Layer 4 of a small transformer language model trained on English Wikipedia (9 layers, counted from 0, width 128).
Take only the direct path to the model's output, skipping the later layers: a vector added to the residual stream pushes a token's score in proportion to its dot product with that token's output vector.

Output vectors of the tokens that the questions are about. A number n stands for (n - 500) times 0.0027.
"ook": 632 695 656 220 347 254 659 612 546 618 260 305 727 499 656 528 628 741 588 769 492 498 623 454 536 554 792 506 413 547 667 552 563 133 473 534 488 461 606 502 269 524 483 294 651 565 492 520 735 664 610 769 466 561 548 370 543 312 559 302 566 400 458 645 528 379 473 571 518 548 451 488 462 496 633 594 451 428 56 470 491 465 568 495 247 498 349 643 588 558 457 355 369 264 712 424 669 398 628 512 470 485 410 404 311 723 616 381 604 463 532 513 475 391 380 585 311 539 353 382 293 428 323 590 487 540 505 632
"bit": 536 730 395 542 514 387 488 357 596 471 628 229 587 429 387 399 643 599 393 519 330 563 663 420 490 862 543 378 418 347 357 449 404 204 602 365 785 246 562 695 388 407 548 547 544 630 592 597 607 835 714 651 638 528 430 321 436 204 595 448 310 494 450 652 498 407 570 489 712 498 504 467 346 507 498 625 524 529 176 503 552 645 402 454 240 616 464 443 559 265 700 315 520 594 597 228 626 463 666 497 551 383 361 575 220 622 281 525 591 550 473 472 734 493 624 476 259 540 397 587 418 550 301 437 677 575 923 630
"cle": 622 325 508 757 700 443 625 576 336 505 461 464 620 616 797 251 437 562 306 646 621 550 548 429 447 706 717 364 553 353 651 154 668 256 457 474 495 205 189 468 670 666 390 599 688 512 523 597 317 733 505 749 371 517 550 348 521 393 338 504 616 562 380 718 547 341 502 486 614 277 391 420 758 478 613 610 389 591 88 487 627 658 248 565 293 374 326 350 720 729 590 360 546 404 610 681 288 482 631 509 400 418 376 515 490 623 287 793 700 321 519 344 415 375 677 464 616 633 294 248 526 503 564 458 641 404 700 484
"ach": 399 669 641 682 534 519 518 379 576 405 517 449 700 480 507 615 515 452 593 573 504 533 627 303 497 802 445 411 338 694 529 408 661 346 747 442 642 542 667 344 237 346 552 289 381 549 470 532 560 525 489 425 324 477 455 416 637 713 517 544 367 514 416 486 398 493 346 572 534 488 283 311 561 346 513 387 337 418 115 129 646 672 626 655 305 578 571 532 289 685 390 600 474 465 601 635 366 642 390 399 429 415 489 671 534 651 703 376 538 522 548 545 440 541 384 889 497 369 583 423 394 511 490 638 629 569 445 601
"po": 506 576 564 649 529 439 357 319 405 332 578 367 543 519 352 479 382 453 320 633 557 556 622 486 447 806 759 525 476 473 649 353 586 275 411 516 454 509 375 598 554 480 407 586 412 554 673 621 336 475 607 643 602 510 421 481 364 529 562 640 483 510 445 449 416 504 611 433 428 393 469 434 434 437 651 773 565 413 284 455 523 400 512 457 463 574 440 551 581 637 484 243 748 484 517 358 309 402 690 551 664 517 454 379 432 500 574 430 482 558 501 563 644 670 494 365 481 617 487 405 394 299 377 600 764 262 748 638
"al": 475 557 518 395 533 458 432 596 592 393 474 613 538 518 621 392 578 495 509 487 420 504 821 570 469 442 349 408 382 323 838 555 476 370 473 299 370 569 416 480 627 646 750 501 358 558 544 404 506 570 579 708 546 416 438 399 304 655 627 392 371 442 338 464 431 602 452 608 352 548 437 351 471 540 487 360 568 374 235 408 588 452 583 456 565 584 581 607 641 399 410 515 302 501 351 401 578 523 466 335 543 455 565 652 605 607 438 397 274 616 510 544 547 444 565 365 590 604 579 654 713 755 520 366 519 641 524 491
"ber": 597 447 353 548 407 291 579 476 466 306 660 336 686 511 323 757 546 511 521 659 377 535 578 503 598 428 534 472 517 484 329 438 550 261 311 427 487 314 605 592 445 355 355 472 614 624 463 703 563 573 672 519 395 499 506 331 356 333 534 377 520 625 462 482 593 431 656 467 492 654 438 508 643 441 678 440 331 540 192 318 476 404 358 596 263 458 497 429 667 617 719 426 596 533 597 487 544 734 380 426 467 545 469 559 592 369 356 623 565 609 514 557 593 577 300 569 335 634 375 701 351 665 281 430 643 700 817 678
" student": 439 454 513 446 349 598 410 397 387 567 529 405 685 353 590 411 420 865 597 822 387 507 581 523 506 758 556 421 710 378 534 492 438 129 761 432 578 620 430 538 606 370 461 368 424 503 554 686 320 412 517 778 548 617 440 369 511 329 368 445 456 514 556 511 393 392 528 352 658 441 454 530 457 488 527 275 479 571 424 344 674 559 472 487 261 760 421 618 463 697 482 290 692 369 442 498 494 693 574 566 463 617 251 450 455 516 438 612 505 659 509 503 440 259 425 685 381 600 456 555 502 422 464 569 536 501 684 539
"x": 658 577 553 669 414 608 612 531 632 428 493 649 517 450 422 365 401 544 463 500 588 674 575 257 589 613 517 718 663 522 419 364 574 388 336 326 537 572 494 445 556 472 330 439 501 731 383 480 440 621 532 514 538 517 458 371 429 737 463 561 381 669 644 424 404 156 444 666 424 634 522 335 467 453 469 506 370 529 261 604 553 474 224 362 432 704 383 480 612 551 581 492 485 600 514 554 375 560 489 436 798 477 536 704 202 395 492 475 702 332 506 485 469 468 651 516 393 490 505 565 502 567 598 439 582 211 429 562
"ce": 437 401 619 794 343 557 644 494 427 324 667 365 592 566 564 492 324 513 418 429 389 601 689 507 725 558 583 414 409 379 320 263 533 157 512 566 289 522 377 444 377 454 402 551 375 557 484 664 323 737 263 602 404 435 480 331 604 648 502 444 452 401 556 516 628 638 607 463 370 727 352 340 620 500 649 439 413 484 373 709 768 454 312 760 592 511 458 626 442 499 662 455 578 628 300 682 262 481 351 645 643 453 478 395 465 453 658 703 551 485 522 449 570 581 488 501 675 369 289 283 734 548 649 537 468 327 624 555
"ist": 316 558 638 417 428 610 485 410 205 603 490 664 750 362 602 384 484 505 678 629 523 484 631 603 280 464 679 516 477 249 662 435 390 392 592 411 476 448 639 471 519 565 745 317 297 465 451 319 411 688 529 596 422 541 584 476 710 575 458 486 301 196 569 508 441 464 667 310 453 314 466 491 550 384 405 641 343 487 174 347 654 681 392 688 432 431 523 688 539 651 461 293 572 301 302 480 462 376 589 444 636 604 436 346 353 672 758 279 698 697 502 396 429 674 567 457 612 539 682 633 676 457 585 597 656 196 668 535
"port": 385 307 396 523 483 536 636 164 523 438 480 303 629 320 403 454 379 411 465 521 258 510 760 313 727 741 629 383 450 427 243 463 628 397 661 472 487 559 460 372 499 678 595 469 520 537 627 500 319 560 530 790 605 446 392 342 366 598 475 575 494 367 329 443 400 489 529 463 423 576 395 437 317 524 502 704 333 400 222 467 381 651 657 524 575 589 419 557 723 602 585 407 579 545 360 600 647 461 377 391 518 566 336 642 718 604 487 747 597 612 527 363 517 514 542 444 570 503 283 339 443 496 588 787 753 545 678 721
"ô": 532 512 481 594 520 259 594 306 387 443 565 442 910 419 431 426 714 688 651 888 446 637 592 447 660 703 616 582 393 499 659 545 360 53 384 493 329 542 472 377 629 325 549 468 531 468 799 329 317 569 588 728 513 595 452 291 694 553 354 264 412 451 579 603 318 535 514 438 568 648 303 480 703 424 671 604 567 564 95 500 439 544 542 542 296 483 523 348 780 513 391 606 485 439 463 612 442 600 565 357 482 615 441 426 503 553 322 657 486 470 559 401 600 507 699 496 274 448 258 356 553 410 298 470 561 420 679 539
"mm": 526 592 428 762 481 517 560 538 628 336 783 516 591 400 304 377 681 564 307 478 517 539 871 264 696 594 395 340 605 376 467 306 471 275 474 367 553 357 545 563 532 309 294 434 667 919 467 529 709 625 536 733 506 456 694 483 530 575 385 411 533 475 669 329 455 379 391 560 666 473 459 533 391 448 557 406 310 726 224 407 490 850 437 471 529 540 462 451 385 351 631 494 728 422 510 549 333 490 619 700 540 536 394 251 384 380 464 372 491 544 574 489 546 406 449 540 346 650 471 581 558 481 308 736 590 279 545 523
"us": 362 527 557 346 434 473 336 628 545 585 469 629 535 681 544 522 742 478 506 656 516 560 523 340 326 587 433 435 488 298 633 314 647 343 728 567 594 429 640 307 625 524 528 428 612 666 401 642 458 619 431 438 567 401 626 566 466 241 486 620 512 458 508 504 285 550 444 452 455 414 627 584 476 483 446 328 569 519 216 513 535 383 323 545 670 530 607 271 692 719 550 284 349 208 535 291 364 576 692 547 544 486 505 535 317 383 803 450 483 691 493 622 671 533 453 294 565 606 382 428 505 570 415 442 481 450 698 574
"\n": 435 500 526 428 607 640 542 433 310 532 538 673 444 577 550 437 460 387 221 503 408 566 417 575 532 307 437 567 477 674 602 420 511 547 574 413 423 347 536 599 574 344 663 456 573 542 508 547 456 456 410 470 518 538 458 305 605 407 590 303 310 427 496 541 429 367 483 475 384 675 632 220 595 456 603 495 723 635 592 359 427 591 520 548 658 697 529 502 536 442 547 560 453 440 561 516 598 408 557 558 455 599 492 384 491 321 414 450 607 545 526 556 385 631 599 674 410 499 439 464 521 319 498 569 467 612 431 695
"gg": 634 580 440 603 556 615 341 406 433 378 804 608 801 467 203 485 652 562 410 576 490 585 695 446 582 559 538 553 591 421 375 143 389 212 621 445 358 456 560 435 330 475 342 410 727 502 690 642 506 477 685 768 434 506 456 589 613 603 576 447 486 616 643 453 343 528 238 575 530 732 568 440 411 528 608 348 341 577 208 552 468 640 574 529 447 487 518 450 403 522 584 439 652 568 571 487 374 540 531 539 654 232 425 418 205 729 513 411 463 349 520 450 488 436 465 375 194 656 379 653 587 613 415 529 510 332 524 639
"'": 611 647 453 454 403 337 786 528 556 298 326 584 464 599 648 512 512 495 559 484 455 426 516 346 406 408 445 306 272 412 551 427 439 440 560 399 564 437 590 641 487 467 664 339 469 377 536 385 360 628 713 509 421 574 642 347 508 533 443 524 675 609 365 478 697 431 481 531 517 600 545 691 560 622 572 675 617 613 392 531 549 430 480 531 615 506 417 457 748 577 484 285 497 398 373 453 442 448 453 503 481 615 550 603 244 346 513 539 443 676 506 370 597 477 379 664 418 451 470 638 494 557 649 384 327 553 440 548
"the": 457 729 401 734 639 437 570 356 173 227 626 359 694 499 591 333 430 482 415 727 446 631 307 355 639 709 405 771 663 444 549 89 646 259 565 582 426 395 596 538 566 337 466 341 475 643 720 367 379 590 422 675 274 504 544 359 652 334 602 462 472 680 458 591 489 484 303 729 515 326 409 523 608 578 416 433 432 629 282 374 728 491 458 730 169 655 561 368 321 741 531 428 535 391 430 487 464 595 470 616 628 387 440 740 330 563 674 423 544 551 551 496 579 547 595 331 388 569 496 664 569 392 314 358 538 426 743 652
"⁄": 517 290 548 633 357 389 467 372 473 401 727 133 805 325 758 390 498 741 598 710 501 652 805 285 544 855 690 635 488 695 730 341 636 303 510 649 434 357 578 480 590 390 390 608 815 534 545 447 81 355 606 608 551 597 514 385 495 583 305 313 623 524 502 517 414 470 663 304 610 351 534 251 319 344 606 387 468 783 123 523 820 715 687 355 494 688 746 510 871 605 559 24 112 514 735 626 294 478 437 424 289 457 184 440 216 560 609 648 560 575 558 496 428 500 480 695 325 636 222 294 438 368 312 475 684 339 572 619
"se": 716 540 577 645 387 234 453 247 485 499 666 329 568 402 764 620 760 390 315 588 339 536 464 339 498 566 571 638 479 384 700 538 563 199 576 613 625 713 201 580 445 442 530 452 420 521 421 535 375 516 480 445 267 442 594 652 548 420 501 415 518 828 453 520 351 454 464 561 574 627 545 259 313 450 580 504 632 389 384 537 622 212 399 523 412 641 684 596 362 550 656 582 605 726 598 684 415 642 357 590 279 427 424 495 377 588 399 373 577 424 483 527 758 608 563 549 410 242 540 508 530 623 255 633 612 257 407 606
"ism": 328 443 531 601 445 530 592 474 286 266 400 648 814 254 574 478 523 614 676 783 378 448 618 530 353 766 868 602 607 358 616 447 266 357 557 339 443 632 461 356 705 545 707 337 615 618 527 431 638 548 462 740 383 684 512 327 702 349 390 497 183 376 677 668 302 574 678 332 511 247 436 464 621 428 589 443 465 615 162 422 788 527 177 619 375 542 332 621 556 590 509 283 377 388 429 503 473 221 590 549 548 374 422 572 335 480 591 450 435 616 511 733 525 561 589 431 556 356 560 493 557 529 505 394 575 283 699 699

Each question shows what one neuron of this layer's MLP adds at an activation of 1. A number n stands for (n - 500) times 0.00055.

n83: 531 584 394 678 320 502 497 597 228 414 599 410 608 401 453 642 407 525 520 634 483 571 289 565 547 397 558 400 619 537 406 371 463 507 487 409 553 640 563 305 647 604 451 671 488 264 438 346 408 515 430 619 489 469 562 496 557 505 428 405 479 511 544 538 727 504 477 633 563 591 631 733 623 448 646 411 575 448 652 430 527 605 504 559 355 362 413 540 346 481 411 440 571 440 662 574 371 505 516 519 567 466 517 680 351 440 637 475 489 513 516 607 445 457 485 395 418 633 485 489 437 453 244 463 376 464 638 459
Pushed up most: "the"

n437: 517 588 407 488 433 507 262 396 436 448 466 459 757 603 485 451 337 576 393 521 463 599 521 647 476 562 736 622 398 600 598 527 597 376 511 452 479 550 435 453 441 456 534 592 474 458 354 559 437 437 572 472 408 523 325 597 414 558 566 547 518 369 389 595 622 385 505 488 531 512 472 473 494 535 419 648 583 612 609 494 541 323 465 505 677 557 586 604 536 538 434 443 609 586 563 342 557 440 438 450 547 509 453 545 538 491 544 371 409 460 385 450 396 553 435 556 603 420 466 542 486 441 405 571 638 512 525 429
Pushed up most: "po"

n382: 377 598 594 586 441 377 377 452 504 464 480 513 514 521 362 528 567 362 752 609 561 519 552 373 502 373 547 433 775 537 567 636 502 678 459 566 452 517 611 487 598 578 669 639 473 677 478 587 522 559 444 296 558 485 506 547 413 529 382 507 480 529 533 321 394 423 494 460 406 503 327 563 500 600 519 474 564 661 659 564 494 454 467 421 514 520 544 413 467 397 435 523 544 652 369 496 498 536 515 345 460 388 308 465 400 364 418 428 627 377 671 485 360 564 419 433 573 702 475 508 556 519 382 456 595 386 483 357
Which three tokens does it push up most, strongest first? "x", "mm", "us"

n246: 449 539 418 509 479 382 472 537 596 593 576 504 580 492 435 501 599 459 452 395 476 505 497 592 410 386 530 633 417 334 468 508 515 514 447 592 558 476 554 554 535 666 445 426 424 495 553 433 542 417 498 621 523 414 623 704 607 339 505 418 318 446 527 430 573 547 412 532 548 718 457 666 546 429 662 370 582 480 357 450 575 592 602 428 505 452 456 560 580 372 552 431 682 346 674 446 532 466 408 526 639 431 397 639 362 551 411 583 460 468 530 413 523 473 617 519 323 439 750 503 508 513 405 636 374 572 317 422
Pushed up most: "gg"

n37: 506 572 488 626 425 561 597 453 499 506 442 499 639 593 546 608 336 429 484 466 498 702 200 639 387 596 608 371 611 557 354 546 427 521 433 558 517 582 552 584 406 369 492 316 557 433 360 493 638 697 583 457 363 502 434 516 329 596 678 519 583 623 719 514 389 591 299 468 382 389 301 545 592 449 567 617 456 499 574 467 415 441 460 454 433 427 508 455 522 608 481 414 538 505 600 549 461 572 457 251 577 575 532 569 598 623 437 354 487 425 454 520 523 630 391 589 312 515 694 480 366 395 492 656 423 522 667 528
Pushed up most: "ach"

n84: 591 479 505 633 583 425 546 718 383 450 393 484 282 475 457 398 505 593 621 485 545 513 573 431 487 418 666 439 510 622 296 604 412 401 423 400 414 425 590 621 620 745 465 519 386 476 565 646 439 279 514 466 569 393 608 418 507 437 239 590 700 465 421 412 552 494 435 620 686 628 553 385 425 513 531 433 380 385 476 383 761 409 571 583 607 420 291 389 620 564 582 522 419 558 514 390 534 466 439 489 559 559 241 496 440 515 572 492 369 374 641 483 665 520 491 326 557 506 653 743 567 523 623 455 434 382 515 607
Which two tokens does it push up most, strongest first? "'", "x"

n8: 467 377 540 587 483 551 301 616 553 545 460 427 475 476 690 341 693 493 508 420 571 487 777 560 560 601 467 548 538 447 416 553 651 519 308 495 558 452 522 447 545 637 518 447 572 472 476 417 532 527 504 603 404 487 578 412 377 592 431 562 456 517 562 594 425 437 613 518 623 568 377 564 533 397 538 456 410 489 551 483 554 500 472 498 530 435 378 537 409 437 395 467 547 408 563 676 427 582 438 476 619 384 301 569 663 468 384 438 518 395 442 465 652 363 461 442 689 581 494 393 633 528 500 425 561 438 556 407
Pushed down most: "\n"

n20: 417 521 556 556 455 570 384 438 354 283 462 390 431 647 519 491 393 689 547 462 371 445 510 582 443 467 569 530 526 631 284 598 613 477 312 625 221 717 529 741 380 539 595 400 483 548 389 514 484 271 605 329 607 330 481 709 148 558 618 562 516 419 266 562 725 455 652 580 544 536 413 595 506 669 568 553 420 569 641 538 531 442 437 716 530 505 507 478 631 481 493 498 450 538 509 514 445 410 555 603 428 276 481 530 555 292 512 573 455 511 360 549 432 467 520 571 468 539 232 536 472 517 528 367 443 675 668 599
Which two tokens does it push up most, strongest first? "ber", "ce"

n348: 429 516 410 592 484 510 507 464 444 464 389 445 654 584 423 528 330 467 489 448 598 257 531 392 706 441 846 525 538 659 474 481 491 298 377 295 354 527 669 678 345 598 320 521 498 298 475 662 612 566 508 548 574 551 469 524 553 644 648 422 623 471 477 606 495 432 618 588 412 525 533 281 392 451 531 448 496 577 516 570 462 595 544 489 434 507 418 446 434 587 510 515 452 458 520 441 619 571 530 386 513 784 386 454 419 523 407 681 603 502 509 503 504 559 387 397 464 611 554 745 507 326 483 341 523 690 506 389
Pushed down most: "us"

n137: 585 496 696 542 536 527 517 443 590 717 286 395 561 320 484 554 539 514 338 504 442 637 570 587 497 335 452 536 666 616 522 410 455 393 508 508 676 493 257 572 663 492 484 407 510 438 421 617 669 511 412 309 426 628 587 567 429 424 302 610 435 599 452 497 465 573 570 517 519 638 683 462 538 436 655 537 484 528 295 499 438 608 314 511 415 308 460 499 271 379 476 405 624 329 590 474 492 648 485 636 451 465 436 524 553 509 445 391 585 459 221 439 450 477 670 401 433 490 482 556 627 583 497 564 535 369 656 711
Pushed up most: "se"

n67: 422 690 430 544 508 638 450 565 376 556 599 502 579 498 450 544 477 449 631 625 430 504 512 312 549 412 511 530 453 644 555 520 489 327 441 599 448 419 543 437 399 499 508 531 518 442 522 443 485 556 553 507 409 414 451 594 587 440 504 603 469 536 539 406 631 627 549 449 569 583 483 485 536 583 316 494 506 504 633 437 341 514 552 504 510 546 655 549 514 466 538 348 442 637 584 593 466 664 537 480 526 578 576 646 632 491 465 521 496 385 447 365 495 437 582 401 409 409 307 440 375 416 524 384 532 446 512 298
Pushed up most: "ô"

n150: 463 460 338 437 354 414 447 432 510 390 470 489 793 546 473 396 378 285 474 478 482 430 540 473 573 558 697 585 318 478 472 449 374 577 486 580 544 647 346 442 425 563 457 454 445 598 773 616 648 564 369 524 455 425 539 624 412 332 632 678 752 564 518 599 557 525 533 451 416 599 422 529 453 632 487 526 398 725 425 458 555 267 614 536 688 613 452 411 465 437 617 685 430 409 478 632 482 383 484 456 529 508 705 441 484 390 551 671 567 496 487 456 482 537 559 325 603 343 341 383 401 520 682 412 441 564 385 475
Which two tokens does it push up most, strongest first? "ce", "port"

n494: 545 363 368 488 588 448 490 585 467 351 426 500 451 493 530 491 534 545 914 667 275 693 336 495 390 614 492 477 765 399 548 603 410 401 424 445 631 410 513 599 471 505 669 440 426 343 480 559 495 473 436 520 508 474 574 690 559 180 685 481 548 393 563 568 372 345 537 467 522 656 442 663 433 555 402 511 503 564 516 506 482 278 395 518 484 492 556 454 589 431 615 405 376 554 504 347 514 391 531 452 452 414 643 459 369 557 482 532 541 425 346 520 420 608 425 500 377 522 596 467 684 599 639 558 617 557 452 636
Which three tokens does it push up most, strongest first? "ism", "bit", "us"

n236: 651 464 379 406 349 429 601 456 509 502 401 500 609 516 652 733 637 477 543 488 600 368 495 598 641 506 629 368 622 550 454 512 592 393 507 626 388 408 591 528 504 445 585 461 496 472 493 455 560 413 428 503 491 506 638 482 480 575 564 496 565 444 579 689 702 429 370 430 511 447 380 523 388 445 228 389 474 636 562 549 534 349 408 391 483 564 468 529 548 504 510 523 447 574 413 674 694 556 626 430 518 331 432 670 506 445 353 601 504 621 506 364 423 596 501 515 613 333 341 544 266 433 600 539 414 385 593 527
Pushed up most: "ook"

n406: 546 468 622 464 422 587 583 445 511 376 494 446 489 505 374 385 563 454 421 468 585 453 485 450 630 556 365 660 545 394 348 432 479 582 406 445 483 481 549 461 643 507 526 542 449 668 467 588 441 510 516 522 366 525 579 585 496 495 462 561 517 509 495 562 376 368 540 638 493 528 364 522 480 620 496 610 451 552 490 646 303 479 489 524 634 545 526 448 349 439 588 481 623 545 515 527 384 455 377 350 591 482 521 666 550 691 329 590 671 572 338 592 202 474 645 489 555 544 421 563 370 405 646 457 520 338 407 632
Pushed up most: "x"

n15: 570 558 541 496 515 556 305 338 516 477 545 483 579 521 514 541 403 436 596 517 565 515 449 450 603 329 678 665 429 451 239 564 488 406 497 341 473 515 624 444 551 360 483 491 397 600 346 371 595 426 563 550 538 302 449 273 465 573 670 581 571 621 497 498 435 596 466 693 421 535 381 570 337 317 464 361 590 637 682 513 547 557 582 637 390 574 449 498 352 519 339 676 565 402 725 659 426 438 393 621 455 690 445 585 576 571 623 575 565 514 677 330 429 393 537 569 543 516 545 455 490 391 600 401 298 526 447 533
Which two tokens does it push up most, strongest first? "ach", "the"

n28: 512 515 389 460 535 487 405 529 512 437 584 541 633 373 556 511 471 523 706 549 555 440 461 601 457 474 464 459 499 572 637 401 469 628 544 553 372 574 616 571 420 647 505 466 593 509 532 451 433 504 480 514 426 297 468 385 436 420 610 484 464 372 489 551 603 550 417 377 489 512 486 558 482 620 412 357 629 846 471 320 588 523 445 600 483 593 411 397 442 528 411 568 453 612 496 424 591 534 559 519 463 417 536 560 446 482 457 629 506 413 348 530 502 684 528 314 477 488 457 647 461 577 622 338 426 536 397 399
Pushed up most: "the"

n119: 482 496 483 552 571 535 646 437 458 396 473 437 511 506 641 337 514 512 478 617 501 534 455 521 527 444 423 473 473 467 451 484 476 617 354 508 559 531 562 362 519 529 513 549 343 322 490 429 561 464 430 421 526 486 588 480 458 475 545 549 461 616 473 697 476 623 365 457 595 506 583 554 477 540 516 462 500 562 312 655 598 348 464 461 569 520 652 503 562 451 476 484 575 392 388 501 549 511 442 433 504 273 413 511 667 490 664 402 332 395 601 471 463 421 630 678 454 535 486 611 569 480 524 558 419 484 557 517
Which three tokens does it push up most, strongest first? "the", "al", "'"

n80: 508 545 599 459 378 577 611 448 556 446 440 513 466 466 525 303 387 538 514 527 421 592 393 257 491 548 517 453 421 652 536 512 528 327 506 354 485 517 502 453 542 443 602 466 570 517 500 663 563 459 425 483 380 573 423 434 523 350 643 508 526 488 460 534 526 516 527 462 409 551 439 590 560 591 622 406 583 556 555 466 536 611 554 422 547 448 445 328 412 417 480 586 427 389 444 507 470 522 489 543 446 622 470 473 489 528 604 526 626 390 562 579 496 566 585 466 468 395 381 684 534 488 647 617 515 536 367 575
Pushed down most: "po"

n40: 567 549 447 564 394 546 425 458 543 526 449 536 570 402 410 504 395 491 574 661 639 359 562 505 683 458 452 355 537 485 531 485 585 414 477 537 404 376 671 505 463 493 514 623 554 734 453 369 379 478 407 448 578 579 528 611 408 373 564 598 484 376 613 587 407 458 362 547 498 473 450 437 375 448 403 544 582 339 382 483 690 637 631 403 434 464 593 393 409 302 536 622 470 547 589 479 475 669 595 595 524 649 440 440 485 454 563 571 551 529 631 528 503 542 314 596 455 487 460 545 348 608 438 662 394 283 519 401
Pushed up most: "mm"

n266: 451 517 359 487 482 433 419 438 545 474 469 603 394 568 507 483 441 413 572 666 593 522 378 515 495 574 441 518 523 481 627 461 445 711 595 502 320 525 378 429 596 442 504 515 516 413 412 445 605 466 477 489 495 384 595 520 427 555 686 478 655 425 293 657 463 509 393 437 623 454 498 611 489 636 564 512 487 545 654 519 548 447 577 558 620 391 528 366 413 749 512 456 395 421 522 607 557 585 479 638 464 538 509 595 412 470 472 534 544 512 460 521 500 437 520 418 591 471 369 492 400 497 429 545 385 421 545 348
Pushed down most: "bit"

n147: 441 475 435 456 381 462 477 539 546 469 633 536 580 498 562 454 513 412 503 489 654 394 553 527 443 506 456 670 307 412 409 454 510 615 357 390 495 495 410 624 411 315 532 578 434 770 578 571 517 504 558 447 513 342 525 590 561 518 547 607 491 267 449 578 479 347 398 608 686 525 328 421 378 525 434 471 434 607 583 599 435 579 346 497 665 459 339 490 591 532 593 691 609 378 552 527 454 503 507 447 598 532 498 435 587 518 494 461 437 458 577 467 432 409 610 451 521 375 601 650 321 665 571 405 584 470 509 511
Which two tokens does it push up most, strongest first? "mm", "x"

n72: 603 575 539 468 451 561 456 446 366 603 476 454 588 518 572 531 460 575 500 482 521 423 585 567 547 430 477 442 523 579 557 468 493 545 493 379 518 524 539 486 534 412 510 670 477 449 456 546 564 559 507 412 417 522 349 464 586 458 524 473 466 585 420 431 517 491 505 462 447 483 559 508 595 428 383 515 481 544 382 425 458 373 633 573 438 593 555 432 390 632 518 601 487 541 443 468 557 519 447 470 551 462 402 615 449 521 549 398 555 493 603 414 368 565 556 486 572 546 435 427 534 470 451 472 595 526 501 425
Which three tokens does it push up most, strongest first? "ach", "the", "ist"

n61: 590 538 496 655 385 513 505 315 519 689 504 544 343 517 594 412 426 702 541 694 317 567 438 585 335 456 470 617 633 495 400 634 436 495 633 498 544 609 507 478 356 476 495 363 397 662 467 380 316 415 674 473 448 443 533 514 404 453 382 659 571 452 726 337 563 496 454 302 424 674 601 415 565 658 577 498 396 486 531 424 413 347 530 678 394 449 461 571 358 467 564 465 555 604 649 445 459 591 433 738 431 421 586 499 628 457 444 531 656 468 418 605 509 343 360 422 540 557 455 379 397 610 515 444 497 421 674 506
Which three tokens does it push up most, strongest first? " student", "se", "ber"

n230: 548 578 497 648 521 583 520 513 469 756 607 620 483 416 544 460 575 604 488 553 306 455 402 506 534 502 492 362 410 434 306 504 376 521 615 375 498 461 493 466 376 519 583 454 540 441 479 395 570 509 415 563 462 523 529 553 530 350 368 521 491 474 422 537 488 478 456 540 459 501 529 532 505 571 534 677 451 417 347 453 531 579 468 415 432 493 359 523 629 559 659 429 421 528 443 518 546 399 467 477 453 574 563 514 579 495 572 628 458 536 582 611 491 575 610 565 405 342 668 432 623 607 573 470 377 465 372 481
Pushed down most: "po"

n10: 574 491 599 314 396 643 487 457 406 507 345 556 627 547 549 516 435 554 513 564 517 492 459 445 322 430 433 484 476 565 408 406 566 541 616 452 486 521 706 357 472 352 601 698 437 472 495 492 486 456 572 514 544 559 538 643 342 544 542 590 549 474 623 569 452 578 627 514 287 303 557 611 591 563 398 467 608 417 462 583 346 508 449 392 428 580 577 409 496 432 539 579 456 458 469 444 620 463 502 488 353 564 632 559 332 451 529 492 472 492 306 605 330 522 489 538 474 664 469 591 612 475 513 517 364 495 702 534
Pushed up most: "us"

n472: 504 512 524 542 567 481 493 631 253 517 586 484 532 561 450 586 466 684 515 415 618 320 454 585 449 567 633 527 663 539 580 604 539 514 549 481 486 303 500 446 448 438 488 563 431 521 368 536 498 518 436 599 555 466 520 571 241 543 528 313 426 421 429 557 358 472 523 519 514 542 291 602 408 315 600 542 611 325 575 398 458 678 487 523 470 466 524 629 452 484 407 418 670 467 612 424 638 535 602 397 524 392 395 639 521 489 338 496 377 547 577 673 481 631 578 384 348 483 555 591 461 402 503 521 500 493 539 571
Pushed down most: "'"

n195: 712 514 607 351 590 514 612 429 438 471 424 494 547 596 588 634 549 617 536 547 433 405 623 417 494 597 482 532 483 491 512 267 587 216 438 722 490 484 475 727 545 560 421 574 482 622 668 517 573 338 651 377 587 523 686 580 520 443 559 271 525 564 333 337 317 282 373 520 445 531 429 643 430 496 437 641 326 333 627 558 518 494 526 586 390 477 577 575 552 381 419 435 425 448 547 643 662 526 638 553 423 460 390 614 441 375 563 539 613 381 468 403 570 359 389 244 587 568 384 723 536 497 310 502 725 438 399 542
Pushed up most: "ook"

n431: 533 467 639 464 485 539 292 635 425 592 483 459 389 514 600 303 524 485 554 535 377 574 512 498 625 398 648 633 583 554 514 482 421 413 550 464 516 558 631 540 412 381 616 454 389 396 537 547 650 402 509 563 509 414 527 356 504 551 514 534 476 492 605 549 497 475 352 421 481 533 519 473 433 383 450 543 455 437 497 351 534 537 396 414 518 520 403 533 470 525 394 668 502 469 571 578 508 507 479 618 468 620 634 479 541 395 543 589 553 485 451 446 586 267 388 421 522 672 522 521 484 490 562 662 436 444 523 574
Which two tokens does it push up most, strongest first? " student", "ook"

n41: 427 569 474 521 504 627 471 436 456 453 499 320 604 475 540 500 554 583 545 510 486 487 553 504 448 575 513 474 551 518 508 488 530 447 499 431 246 543 448 477 650 389 558 459 408 563 551 405 534 534 535 488 402 413 392 465 621 499 475 422 474 563 513 508 513 540 425 531 483 488 405 489 492 512 451 488 474 400 479 528 502 451 579 591 528 558 631 569 424 638 507 491 579 541 553 344 591 568 483 527 662 534 501 517 527 429 424 432 512 474 526 481 505 680 488 492 493 480 445 441 519 486 419 363 568 520 548 470
Which two tokens does it push up most, strongest first? "the", "ô"

n420: 297 491 361 463 545 438 593 475 671 326 686 609 469 373 525 515 525 470 666 435 482 696 429 491 593 556 403 334 389 440 709 539 516 662 389 493 555 338 506 444 562 784 573 679 504 410 455 544 413 522 480 503 453 563 395 487 509 540 607 389 437 376 445 356 531 661 558 500 403 389 333 474 583 528 370 383 390 390 434 501 560 663 481 478 538 616 585 437 600 489 591 540 508 465 368 447 555 498 532 528 585 543 421 448 443 476 560 516 410 325 551 447 641 534 423 523 524 533 620 477 557 651 432 477 385 517 539 634
Pushed up most: "al"

n481: 464 567 432 483 551 625 607 453 436 557 478 463 451 476 504 512 441 639 457 524 553 523 550 584 441 520 449 438 468 536 542 573 633 534 559 385 512 486 466 507 520 503 424 617 479 623 471 493 507 470 516 431 439 567 431 412 515 502 466 525 422 479 540 383 404 474 595 564 452 575 501 590 585 562 540 483 420 433 543 510 502 391 569 677 466 499 581 483 304 658 470 609 512 515 517 407 554 494 475 357 415 445 501 566 455 464 531 534 515 479 641 401 320 683 445 606 526 455 380 491 525 412 400 442 504 409 558 504
Pushed up most: "ach"